Layer 2 of a small transformer language model trained on English Wikipedia (8 layers, counted from 0, width 96).
A neuron's activation on a vector x is GELU(weights . x), where the dot is the dot product.
The model reads these tokens: " Film" "." " At" " the" " regional" " level" "," " President" "'" "s" " Silver" " Medal" " for" " Best" " Feature" " Film" " is" " now"

The vector x that enters this layer's MLP at each token. A number n stands for (n - 500) times 0.012.
0 " Film": 528 542 534 531 475 485 480 558 458 474 563 446 488 618 487 480 547 455 485 413 525 489 515 540 500 469 552 532 513 554 515 456 400 493 462 411 399 435 467 524 530 363 466 527 481 673 593 497 432 431 487 537 439 420 487 453 594 474 431 429 492 458 543 573 451 530 324 534 562 523 711 512 548 583 522 194 416 635 498 513 465 539 510 385 459 526 469 562 505 641 461 490 514 381 590 732
1 ".": 648 554 540 567 477 466 380 498 415 446 436 418 573 641 421 536 514 522 476 459 473 492 452 532 497 495 633 588 508 572 550 534 496 402 418 468 469 466 502 448 521 463 543 496 429 669 594 609 399 519 418 484 475 441 556 597 518 524 452 509 525 470 471 554 360 611 378 544 430 531 619 463 481 500 447 228 385 507 413 575 520 450 529 555 341 559 551 489 537 579 549 524 448 440 462 712
2 " At": 516 443 596 474 442 482 499 493 521 542 531 442 506 654 539 523 667 444 490 422 604 541 491 559 560 469 610 516 432 673 411 455 548 403 416 418 406 532 566 532 506 313 489 451 427 696 541 547 359 530 494 491 480 479 507 548 490 532 473 621 512 517 512 590 425 435 331 537 519 526 584 478 419 551 510 192 388 502 563 525 462 528 524 520 389 484 570 471 533 591 580 444 432 464 451 549
3 " the": 613 537 561 508 454 414 541 515 415 468 556 349 495 645 498 488 560 525 504 413 570 496 470 540 477 499 550 561 513 534 444 593 444 407 503 532 467 510 480 486 520 465 463 481 496 698 567 631 483 444 475 493 491 476 397 530 545 475 491 542 582 513 502 581 356 520 365 533 620 473 387 478 573 512 488 134 402 518 503 558 525 523 451 602 474 483 526 523 531 580 510 532 303 399 516 580
4 " regional": 495 524 578 527 496 413 473 443 430 511 608 318 460 641 425 527 539 449 573 466 578 488 502 444 445 435 519 615 537 577 454 559 469 383 510 466 510 445 463 452 444 540 495 556 480 698 575 455 594 431 534 543 486 467 416 579 480 469 450 454 534 510 510 542 367 489 396 493 618 455 542 478 619 523 448 148 408 610 436 534 520 487 523 530 497 508 548 535 437 560 626 526 419 455 621 590
5 " level": 578 513 446 594 557 409 431 465 510 564 516 391 483 624 423 499 549 448 597 481 494 534 486 562 486 377 627 565 432 486 518 546 444 412 469 455 514 523 535 523 454 486 517 443 402 695 634 426 559 449 522 586 509 546 499 574 502 534 427 462 446 531 540 593 371 414 387 489 569 483 620 480 526 445 493 119 409 511 430 543 511 417 553 618 438 559 516 478 471 536 597 478 538 528 517 535
6 ",": 584 485 508 450 539 485 421 480 456 553 466 492 480 596 444 513 497 492 486 443 427 504 444 516 491 437 574 561 493 521 368 502 424 465 441 483 524 561 504 468 525 437 522 515 478 671 621 701 458 498 456 546 523 373 501 540 496 523 463 548 516 511 464 552 404 552 355 531 651 457 477 451 572 510 492 169 401 407 414 528 487 540 562 547 411 482 579 484 539 643 476 461 557 539 527 699
7 " President": 426 488 507 479 424 438 490 517 446 508 446 448 541 629 455 579 476 460 472 380 591 530 491 479 519 485 570 538 450 672 487 611 560 364 406 477 472 500 602 492 503 459 593 538 480 644 586 471 627 603 497 507 505 472 507 460 510 493 425 478 514 469 501 504 467 475 408 473 564 448 650 462 510 514 538 147 382 479 466 600 367 536 565 483 408 417 558 438 659 676 535 511 563 399 533 585
8 "'": 541 560 509 416 425 505 507 600 429 422 432 348 527 630 416 500 563 513 521 472 446 616 470 436 556 542 539 653 419 595 473 608 539 413 404 517 512 475 480 545 545 452 505 511 390 640 562 542 650 588 477 384 469 390 523 642 531 472 480 564 620 454 463 472 435 482 373 483 574 512 508 407 452 557 444 189 386 500 452 595 548 511 407 516 474 506 549 519 512 622 542 522 500 369 536 650
9 "s": 560 435 463 463 467 434 448 498 444 544 538 473 523 636 472 491 595 518 459 464 489 495 465 484 459 493 547 579 450 574 481 483 519 431 540 477 545 546 539 481 544 416 580 470 407 628 595 604 546 486 483 448 524 446 399 562 543 563 428 446 552 463 479 507 417 481 364 567 737 489 666 433 552 414 513 131 354 509 512 507 566 456 501 523 357 506 607 552 508 559 511 509 446 417 596 620
10 " Silver": 545 500 537 517 457 457 486 566 423 575 567 452 493 634 537 485 570 535 529 392 502 461 504 446 438 431 543 602 504 492 512 619 485 473 495 554 525 425 462 495 462 396 505 526 469 644 538 418 546 538 485 514 444 573 430 546 468 431 401 563 513 562 519 460 313 474 369 470 675 452 689 420 516 505 529 156 427 578 419 580 478 562 421 529 447 419 550 510 554 624 546 495 500 412 555 668
11 " Medal": 499 542 501 525 458 385 504 523 533 519 440 435 494 616 466 557 535 432 514 440 466 541 524 499 482 405 603 573 508 490 552 570 461 404 512 479 538 514 561 536 491 460 481 436 444 670 548 456 573 516 502 492 427 541 471 610 522 487 426 439 457 447 521 542 381 422 395 458 637 438 708 525 518 481 549 108 426 496 498 482 444 495 514 502 420 470 560 450 598 666 557 523 595 442 591 611
12 " for": 592 480 600 459 457 585 526 434 594 431 520 353 529 566 496 484 622 456 547 444 454 539 517 455 468 451 624 554 492 534 437 474 456 442 471 410 453 472 600 551 477 442 559 518 446 635 590 643 569 480 559 457 544 486 470 565 539 425 485 530 558 530 451 585 406 448 429 449 558 540 497 496 429 398 514 104 394 428 561 556 428 499 466 484 351 549 605 582 556 606 530 504 477 458 487 604
13 " Best": 552 521 587 571 436 481 542 547 570 597 485 361 492 615 564 516 597 455 492 406 561 574 603 439 463 418 586 669 465 514 515 531 597 445 454 425 451 407 476 512 460 436 521 553 435 622 549 457 533 499 555 481 416 597 435 593 480 443 461 537 501 531 434 554 394 479 411 466 625 445 567 479 512 412 500 92 437 541 488 501 396 557 498 395 482 456 525 505 547 640 512 505 509 459 545 552
14 " Feature": 602 528 516 551 485 472 594 401 494 542 486 379 511 615 550 562 578 445 545 432 561 498 562 443 448 421 558 581 570 471 416 567 398 418 484 509 439 450 479 516 361 440 559 518 440 681 505 403 604 497 511 434 441 571 496 588 538 444 508 477 550 501 484 518 341 536 451 434 610 490 665 448 496 498 444 134 492 529 508 509 440 549 471 387 441 479 586 504 588 635 496 520 525 428 555 627
15 " Film": 564 557 492 584 438 423 565 455 492 595 546 410 533 601 505 581 477 441 515 429 485 451 571 522 443 373 568 561 570 535 460 540 454 349 466 523 481 425 433 566 376 446 526 517 380 665 549 416 616 417 489 532 431 513 486 545 652 426 440 497 484 474 481 559 394 455 418 417 619 470 709 454 519 442 527 154 507 509 495 564 461 580 542 450 463 442 563 565 553 646 471 513 609 450 556 573
16 " is": 640 481 564 491 501 519 436 429 536 486 535 529 457 601 490 469 510 501 458 419 430 512 589 479 533 387 619 508 568 489 492 400 460 412 456 521 498 541 498 559 482 467 468 421 397 615 601 600 600 543 493 441 492 410 500 555 540 466 494 516 517 572 510 515 502 525 416 486 530 501 543 379 499 423 511 41 436 487 469 500 548 455 552 692 476 557 542 390 527 591 450 494 586 493 497 604
17 " now": 550 473 491 549 456 539 452 518 487 460 552 533 483 573 444 469 513 483 481 455 447 530 589 506 553 384 544 446 551 556 442 412 477 407 435 399 534 500 446 567 530 531 524 499 381 600 642 533 603 567 508 580 540 402 509 550 457 443 470 540 548 604 535 537 444 526 472 471 607 522 589 427 526 375 433 49 422 493 536 535 471 534 569 666 410 501 534 417 486 616 477 468 487 445 529 594

Each question shows the input weights of one neuron of the MLP. A number n stands for (n - 500) times 0.0015.

n248: 451 599 556 537 559 477 542 587 384 421 445 458 548 535 629 494 363 431 431 521 509 522 341 620 503 495 473 576 447 353 506 485 518 479 500 333 560 363 609 540 492 430 519 463 597 542 469 585 331 485 510 524 500 703 397 428 446 568 581 477 493 621 600 403 532 646 509 461 399 604 529 520 504 602 444 515 471 453 537 450 457 534 477 471 561 453 529 413 426 582 579 472 602 520 524 550
Its three highest activations, in order, are on tokens 0 " Film", 1 ".", 2 " At"

n213: 521 362 414 466 429 506 415 441 435 455 402 477 483 442 419 402 461 612 480 648 582 523 568 439 499 590 541 481 414 272 570 462 490 476 603 497 422 551 484 608 436 470 549 588 441 511 596 382 430 461 409 537 632 515 509 646 604 642 610 414 550 524 591 478 457 538 497 445 576 521 626 374 448 641 379 532 552 485 520 449 571 542 578 420 607 445 258 520 469 437 518 542 497 329 604 501
Its three highest activations, in order, are on tokens 0 " Film", 14 " Feature", 9 "s"

n203: 377 396 607 540 519 516 449 605 418 498 629 609 511 505 456 519 522 460 409 534 566 455 549 426 383 658 560 540 389 504 583 505 580 602 517 474 577 487 592 532 564 484 401 497 425 494 406 493 453 469 408 435 532 412 398 584 485 507 555 519 475 553 469 444 478 622 446 518 541 396 417 440 600 633 542 542 413 510 489 351 601 658 464 528 637 348 455 522 462 481 434 361 459 374 495 436
Its three highest activations, in order, are on tokens 3 " the", 10 " Silver", 9 "s"

n42: 206 301 698 528 465 552 369 490 553 485 472 426 621 600 663 499 592 527 599 562 541 506 380 426 346 541 534 459 343 448 427 417 600 621 626 306 387 350 421 762 794 440 578 337 357 566 480 472 570 453 443 434 483 646 499 495 716 355 577 560 688 383 451 479 639 374 575 653 241 395 294 637 538 601 433 587 615 560 665 545 438 777 434 387 501 517 373 590 589 404 585 646 576 469 505 505
On which two tokens does it fire most, strongest first? 2 " At", 12 " for"

n69: 510 459 458 522 598 387 522 664 481 369 366 467 522 477 522 609 404 586 328 481 429 517 476 500 424 521 483 528 380 361 523 537 576 465 480 542 557 378 495 437 477 537 590 361 477 547 588 452 550 489 582 482 440 646 423 526 552 574 563 348 516 382 524 410 458 469 462 431 483 581 597 617 485 561 610 539 689 560 468 499 583 429 487 431 440 562 453 384 547 528 513 549 618 513 499 461
Which token does this neuron like most? 11 " Medal"

n163: 422 544 503 503 562 458 463 578 628 489 549 448 496 515 576 541 525 437 509 476 558 589 386 672 500 452 525 464 505 467 459 391 443 451 542 415 508 367 481 346 436 510 458 523 711 554 550 557 568 474 634 526 604 447 382 365 483 516 506 429 507 570 589 410 514 452 450 497 409 685 500 471 433 432 488 545 431 483 545 512 494 438 438 508 535 485 432 394 511 406 503 467 609 535 535 508
On which two tokens does it fire most, strongest first? 5 " level", 0 " Film"

n172: 560 535 516 538 402 491 496 433 529 563 554 459 619 426 602 461 490 453 571 565 556 535 449 577 529 524 465 589 522 493 518 588 488 532 452 506 636 432 506 686 528 784 468 458 367 618 506 491 537 514 597 504 671 498 428 660 775 530 402 476 474 430 550 461 578 476 576 430 380 582 395 294 507 526 414 440 582 429 332 440 519 513 431 352 472 512 474 534 536 509 327 520 661 540 568 453
On which two tokens does it fire most, strongest first? 15 " Film", 8 "'"

n146: 383 596 438 611 564 389 524 607 684 518 458 518 527 564 555 431 399 498 442 550 578 557 571 477 392 442 496 487 412 510 533 382 365 479 466 555 549 439 452 455 419 547 549 536 523 412 477 498 601 513 540 415 527 575 489 335 529 423 536 309 635 565 494 526 517 539 413 450 420 588 509 459 472 474 554 524 499 626 521 539 535 441 620 299 454 583 546 511 653 457 483 402 632 593 578 535
Which token does this neuron like most? 15 " Film"

n64: 368 551 475 281 531 457 561 458 497 554 496 545 529 534 618 535 441 542 545 502 513 509 444 593 476 505 477 381 352 579 604 421 457 521 454 432 558 454 421 307 487 502 531 354 560 600 450 337 473 577 435 491 362 505 633 555 684 459 506 436 397 359 454 305 561 350 452 484 507 668 582 455 352 507 567 524 498 556 616 233 560 715 570 521 480 502 493 424 525 536 510 522 507 530 544 421
On which two tokens does it fire most, strongest first? 11 " Medal", 2 " At"

n54: 311 537 400 292 537 622 484 585 367 563 466 551 542 482 541 491 412 672 443 542 505 445 422 533 490 557 369 348 532 511 587 585 466 501 452 451 434 487 416 621 487 500 537 489 615 485 513 376 455 470 492 641 447 548 360 390 532 559 478 542 579 671 594 409 643 572 399 452 472 613 554 299 494 437 719 565 445 568 581 411 586 783 494 495 409 322 414 672 694 453 646 424 591 559 408 467
Which token does this neuron like most? 10 " Silver"

n7: 443 393 594 574 441 450 600 461 522 524 449 625 741 474 538 477 457 510 470 602 497 548 340 609 388 588 517 463 562 439 431 420 465 439 552 516 575 523 580 423 717 436 556 375 548 473 483 622 260 480 481 350 609 508 405 602 535 388 522 434 542 453 464 512 392 426 533 622 424 447 332 608 473 554 505 499 600 424 440 502 504 552 522 469 633 633 575 605 322 452 462 628 513 545 448 538
On which token does it fire most, and how strongly? 3 " the", at about 0.12

n103: 506 458 527 327 418 641 635 411 536 622 455 486 625 506 450 381 516 530 564 429 602 688 637 572 587 434 285 233 435 637 557 324 622 551 594 656 382 332 485 387 505 386 594 590 458 592 659 525 488 538 539 471 446 501 458 509 606 402 423 510 591 461 521 495 591 415 514 602 418 237 541 540 432 486 560 565 462 485 599 322 743 493 623 465 674 500 331 479 473 471 465 500 521 534 306 441
Which token does this neuron like most? 2 " At"

n305: 411 587 507 501 424 539 378 592 465 631 452 377 500 547 567 537 472 382 493 481 724 575 524 594 481 547 508 516 453 400 597 474 512 530 441 445 733 492 747 436 533 579 615 324 406 475 436 567 471 564 560 634 470 642 499 545 529 523 467 314 391 539 459 323 505 486 403 574 311 549 448 699 530 533 478 444 532 617 486 403 537 441 557 534 551 523 423 438 500 361 387 615 451 529 566 494
Which token does this neuron like most? 5 " level"

n31: 523 536 532 510 565 517 275 590 621 438 528 378 473 420 469 578 427 489 506 653 453 430 421 461 615 434 479 456 420 518 768 407 490 486 356 585 594 406 420 504 486 701 635 592 410 495 585 544 490 658 602 484 486 550 479 549 755 669 442 285 475 467 595 485 613 496 535 519 337 616 518 760 309 648 481 471 445 487 684 470 479 302 450 472 402 575 457 535 383 502 238 571 576 643 412 312
Which token does this neuron like most? 1 "."

n0: 652 590 660 541 652 431 585 533 398 440 488 400 599 464 536 694 374 566 598 416 643 603 332 532 539 561 339 561 646 383 436 596 476 460 349 532 559 479 406 521 516 484 682 414 785 577 378 550 395 514 488 393 483 551 442 370 559 383 583 395 546 427 429 433 544 571 394 580 359 519 397 561 430 526 621 559 674 352 437 537 417 693 488 537 563 389 499 479 406 426 440 575 536 452 453 493
Which token does this neuron like most? 3 " the"

n17: 585 561 562 487 460 556 514 471 469 507 542 446 483 485 506 407 557 505 457 556 549 327 404 617 494 542 502 478 611 539 467 553 596 574 420 255 441 452 543 509 525 564 595 501 635 560 493 429 410 463 513 463 507 440 410 566 570 568 519 517 379 456 550 517 502 433 597 467 508 607 431 488 545 641 448 491 391 379 539 487 499 495 426 594 601 427 408 685 327 470 591 506 404 507 395 340
Its three highest activations, in order, are on tokens 3 " the", 2 " At", 4 " regional"

n18: 337 350 446 488 419 590 597 711 496 480 449 476 429 508 537 393 516 409 747 609 623 513 465 447 519 501 498 420 616 531 369 452 433 432 547 426 372 575 453 552 626 470 689 465 435 464 427 481 593 592 562 460 690 430 476 537 474 428 474 530 456 448 489 469 579 742 443 531 367 628 525 542 331 767 499 502 454 613 460 480 437 469 434 416 536 607 563 430 559 524 460 517 540 626 466 418
Its three highest activations, in order, are on tokens 2 " At", 8 "'", 7 " President"

n323: 518 480 535 456 455 503 444 506 574 538 518 428 555 489 635 555 434 535 517 481 526 651 504 354 386 441 361 193 443 470 592 387 603 443 486 650 618 596 461 661 652 512 523 413 525 488 660 562 480 701 439 501 528 516 425 323 411 562 497 540 653 615 684 499 469 365 588 454 395 432 468 417 342 539 577 485 442 568 668 379 496 532 667 431 603 487 492 494 568 510 516 400 406 458 419 483
Its three highest activations, in order, are on tokens 17 " now", 2 " At", 16 " is"

n264: 437 589 561 480 572 560 377 661 301 352 566 509 631 532 483 467 337 523 504 563 546 515 478 626 621 543 338 602 442 393 457 597 440 440 385 431 516 400 461 432 523 456 602 421 589 566 533 540 258 479 468 436 561 481 454 378 485 514 439 380 586 401 662 478 468 615 391 624 458 629 613 399 408 523 698 734 542 624 563 438 398 566 520 319 526 563 346 451 533 457 506 488 592 576 467 532
On which two tokens does it fire most, strongest first? 0 " Film", 1 "."

n115: 247 382 412 452 492 545 413 600 426 439 377 681 434 490 560 516 360 493 438 495 528 566 493 432 432 546 525 448 494 432 556 458 483 521 567 628 602 482 517 589 494 608 473 571 420 374 533 532 564 496 429 611 564 544 476 611 419 504 456 523 678 540 576 471 426 548 459 577 525 481 503 519 437 495 589 520 374 470 549 458 477 607 554 360 488 585 565 476 471 495 369 487 551 506 535 510
On which token does it fire most, and how strongly? 17 " now", at about 0.15

n296: 423 481 674 554 516 481 373 516 549 513 678 488 558 505 481 477 465 443 408 489 433 594 491 410 482 583 507 510 438 458 596 400 536 490 582 413 371 535 499 597 422 356 546 456 701 480 475 586 490 698 401 496 407 554 460 473 655 465 578 429 396 556 408 510 442 465 401 571 569 509 653 510 447 594 605 611 568 585 575 438 582 530 438 517 489 423 434 501 423 513 494 487 586 417 474 409
Which token does this neuron like most? 0 " Film"

n258: 340 575 538 411 590 498 400 573 373 488 322 500 483 385 482 719 461 458 488 596 410 436 432 457 598 464 365 496 382 487 565 471 361 376 597 629 652 484 578 448 481 462 651 517 474 464 553 619 594 611 551 613 570 487 455 487 472 395 465 504 606 460 537 450 576 601 273 524 483 513 491 549 498 439 568 565 505 539 559 493 441 561 571 470 571 487 491 426 554 506 417 391 532 454 470 485
Which token does this neuron like most? 7 " President"

n145: 540 468 573 624 467 578 472 591 445 468 419 410 576 500 574 435 488 724 337 560 655 615 445 567 600 538 466 412 582 454 520 521 572 621 399 372 525 506 406 699 678 533 541 366 389 494 433 570 306 538 586 617 618 334 383 637 469 500 598 531 495 651 826 464 564 677 570 423 305 276 477 490 358 532 489 484 451 507 708 549 436 390 539 459 567 431 439 407 550 425 358 453 628 649 542 387
On which two tokens does it fire most, strongest first? 17 " now", 2 " At"

n312: 358 541 457 414 478 555 404 468 486 502 530 571 455 528 598 472 498 530 450 530 551 585 551 610 505 590 522 432 363 409 590 548 531 640 492 351 672 476 633 462 681 620 515 299 495 570 603 250 532 443 444 599 433 599 651 533 570 574 583 364 470 485 567 396 439 467 501 454 503 552 521 480 399 504 405 457 514 602 466 290 573 486 520 383 408 453 381 418 511 403 601 442 576 485 521 400
On which token does it fire most, and how strongly? 5 " level", at about 0.89

n111: 391 439 574 470 417 585 320 452 618 475 499 486 533 622 605 461 567 400 528 579 413 540 503 445 720 482 568 307 466 582 512 273 632 507 364 412 527 541 473 536 660 533 446 380 539 570 589 424 363 682 439 402 559 569 628 522 563 501 368 502 506 433 523 550 543 464 673 507 302 483 429 585 348 347 511 525 573 345 682 319 462 509 579 426 513 697 551 419 378 410 396 539 740 606 312 529
Its three highest activations, in order, are on tokens 2 " At", 16 " is", 17 " now"

n356: 459 554 611 388 482 602 444 496 636 596 570 508 677 415 637 513 464 487 607 507 481 486 501 489 549 506 615 456 281 467 734 296 605 720 566 467 526 434 390 536 592 417 589 452 427 522 439 348 539 613 554 525 622 573 410 647 618 369 485 484 532 502 483 441 478 407 424 466 543 438 465 460 458 629 443 459 558 519 565 456 420 576 489 393 356 471 495 506 378 492 332 697 475 507 563 409
On which token does it fire most, and how strongly? 13 " Best", at about 1.5

n56: 550 365 793 448 516 514 482 385 520 561 298 482 421 460 520 604 466 629 596 453 597 572 399 693 428 556 513 438 508 443 479 365 550 482 434 630 549 423 436 650 495 562 374 346 678 561 548 536 341 661 552 521 451 580 548 558 677 318 464 527 502 432 373 475 535 562 495 596 367 603 393 536 565 620 558 498 516 377 640 389 685 816 365 454 602 669 356 549 188 366 471 823 373 450 496 337
Which token does this neuron like most? 3 " the"

n320: 358 526 510 750 476 491 450 671 406 476 446 487 504 517 472 526 457 388 567 632 559 499 309 607 465 504 507 439 620 451 523 525 564 591 520 471 508 523 638 513 479 589 476 425 442 473 459 372 513 702 436 468 477 511 518 357 528 533 605 405 476 467 593 368 462 569 479 461 424 380 541 772 463 571 494 484 418 793 609 518 428 362 471 386 543 446 510 354 517 535 410 430 631 557 467 396
Which token does this neuron like most? 7 " President"

n328: 545 420 551 570 549 518 482 459 547 556 613 515 524 580 600 562 572 552 621 571 758 434 455 445 579 471 535 318 570 441 592 495 443 665 402 391 453 488 457 544 650 451 459 453 468 563 449 426 512 505 609 512 525 452 383 597 492 469 575 429 331 588 566 383 545 530 452 509 510 425 476 393 526 428 460 514 527 456 395 351 558 556 390 398 504 450 588 655 486 380 461 596 372 479 628 405
On which two tokens does it fire most, strongest first? 4 " regional", 14 " Feature"

n91: 560 525 714 588 551 585 568 385 518 596 546 448 466 348 568 492 486 374 549 563 566 504 453 511 528 632 571 523 428 556 594 438 655 742 582 292 494 299 611 482 605 527 495 511 507 594 383 435 365 543 572 382 553 429 458 488 706 535 439 474 424 424 521 532 569 682 538 417 435 469 337 539 475 409 437 476 426 513 519 465 424 510 486 446 513 482 574 593 466 508 234 534 766 476 432 451
Which token does this neuron like most? 13 " Best"

n125: 586 451 349 488 539 391 506 464 409 468 536 372 560 503 453 564 448 545 544 512 443 571 345 592 537 516 456 625 465 518 482 602 473 586 451 298 632 494 547 439 638 451 520 551 730 536 432 524 400 376 486 407 512 595 432 489 542 533 550 504 482 283 472 312 475 456 602 524 422 546 506 418 544 539 556 602 483 437 473 479 534 497 365 528 501 448 408 646 301 456 543 566 510 443 589 523
Which token does this neuron like most? 8 "'"

n310: 650 453 441 469 428 486 367 461 449 400 616 426 648 494 449 431 469 307 527 661 419 538 419 595 579 457 447 605 359 506 555 610 574 560 526 492 435 414 524 716 470 535 690 452 489 607 400 468 513 487 486 281 454 440 477 473 645 489 503 495 350 359 541 466 611 569 506 471 433 341 410 358 475 520 607 618 592 648 306 534 500 534 374 402 452 400 546 521 637 613 424 475 779 680 583 511
Which token does this neuron like most? 8 "'"

n78: 576 591 579 615 286 600 575 455 517 283 456 361 627 544 443 503 399 448 654 637 487 478 383 540 535 575 537 528 547 440 429 583 358 491 358 473 668 418 567 648 727 435 365 481 573 538 410 634 388 535 470 377 437 581 444 522 534 410 526 345 501 310 437 374 547 474 554 580 401 458 385 790 572 512 552 605 457 561 461 622 619 406 383 518 689 455 449 568 449 408 513 532 534 473 417 519
On which two tokens does it fire most, strongest first? 8 "'", 3 " the"

n148: 451 518 562 327 439 672 482 384 575 566 637 488 489 435 427 618 519 453 698 512 537 580 470 595 649 538 346 534 529 532 529 506 478 434 381 364 560 372 518 569 594 467 493 626 411 547 513 606 349 450 556 486 475 424 424 455 590 357 532 533 654 501 476 585 583 392 376 618 424 508 392 574 527 589 521 715 457 473 545 659 628 500 361 562 530 345 395 472 367 448 626 451 479 477 527 493
On which two tokens does it fire most, strongest first? 2 " At", 8 "'"

n313: 439 455 451 560 563 484 387 536 581 511 592 554 521 513 598 524 439 524 433 610 498 556 569 592 363 472 499 458 516 414 650 523 475 579 378 706 546 393 637 651 558 689 404 359 423 505 568 495 500 486 543 408 532 558 550 420 429 561 354 401 585 538 556 543 438 505 539 501 402 468 491 421 419 529 572 504 429 522 487 538 626 467 405 429 481 540 459 590 492 344 370 338 667 579 513 546
On which token does it fire most, and how strongly? 5 " level", at about 0.21

n281: 406 457 507 376 558 554 636 655 455 288 392 531 523 473 517 449 519 460 572 624 697 533 211 635 564 682 587 491 482 487 426 458 671 427 494 365 505 598 684 450 584 497 544 357 395 382 507 506 344 694 691 275 730 463 424 647 498 596 575 503 575 435 763 484 516 427 518 439 465 575 500 816 440 560 538 499 563 557 602 566 433 494 457 288 372 631 369 486 368 411 339 600 436 542 504 484
On which token does it fire most, and how strongly? 2 " At", at about 0.99

n150: 452 559 504 434 552 478 510 468 573 489 499 617 622 404 447 573 459 453 521 525 436 505 305 586 660 524 504 463 510 465 413 453 602 448 581 475 628 476 596 496 572 394 486 544 737 507 480 560 320 456 413 506 644 602 482 487 456 602 588 439 526 429 468 454 516 380 494 541 477 543 299 716 583 437 402 615 400 459 368 559 509 505 524 538 595 447 526 331 379 453 473 485 563 559 570 602
Which token does this neuron like most? 6 ","

n270: 314 234 529 474 567 416 302 424 396 433 533 559 566 520 570 618 438 535 421 517 605 480 487 545 424 491 574 478 510 444 604 441 397 643 515 509 753 391 585 682 490 445 507 454 394 500 410 569 466 561 556 472 712 497 420 575 565 564 503 429 491 346 673 501 553 464 469 460 499 422 521 386 405 604 473 516 393 559 548 552 605 456 545 492 452 508 478 436 394 404 352 455 663 565 609 458
On which two tokens does it fire most, strongest first? 9 "s", 16 " is"

n286: 528 395 530 465 407 562 523 608 605 400 507 406 628 521 544 410 502 415 594 569 562 573 560 538 370 685 465 495 372 475 453 301 680 505 455 663 435 450 421 377 590 559 624 445 550 457 618 568 396 377 509 461 601 669 443 512 441 604 639 472 438 333 465 394 538 523 567 604 402 551 384 454 468 476 485 460 546 402 382 420 494 665 520 358 476 562 439 673 439 375 319 566 404 563 504 587
Which token does this neuron like most? 12 " for"

n136: 489 470 550 609 609 542 561 605 485 546 627 585 565 446 562 526 527 498 454 507 361 561 605 658 473 595 378 532 530 426 447 416 499 568 437 622 323 378 342 482 469 447 551 403 533 558 556 445 490 398 494 398 551 461 532 421 520 418 460 583 502 674 430 471 545 477 466 563 466 320 619 366 408 475 511 645 534 661 428 564 538 481 368 537 444 319 437 411 422 416 410 539 686 561 424 554
Which token does this neuron like most? 10 " Silver"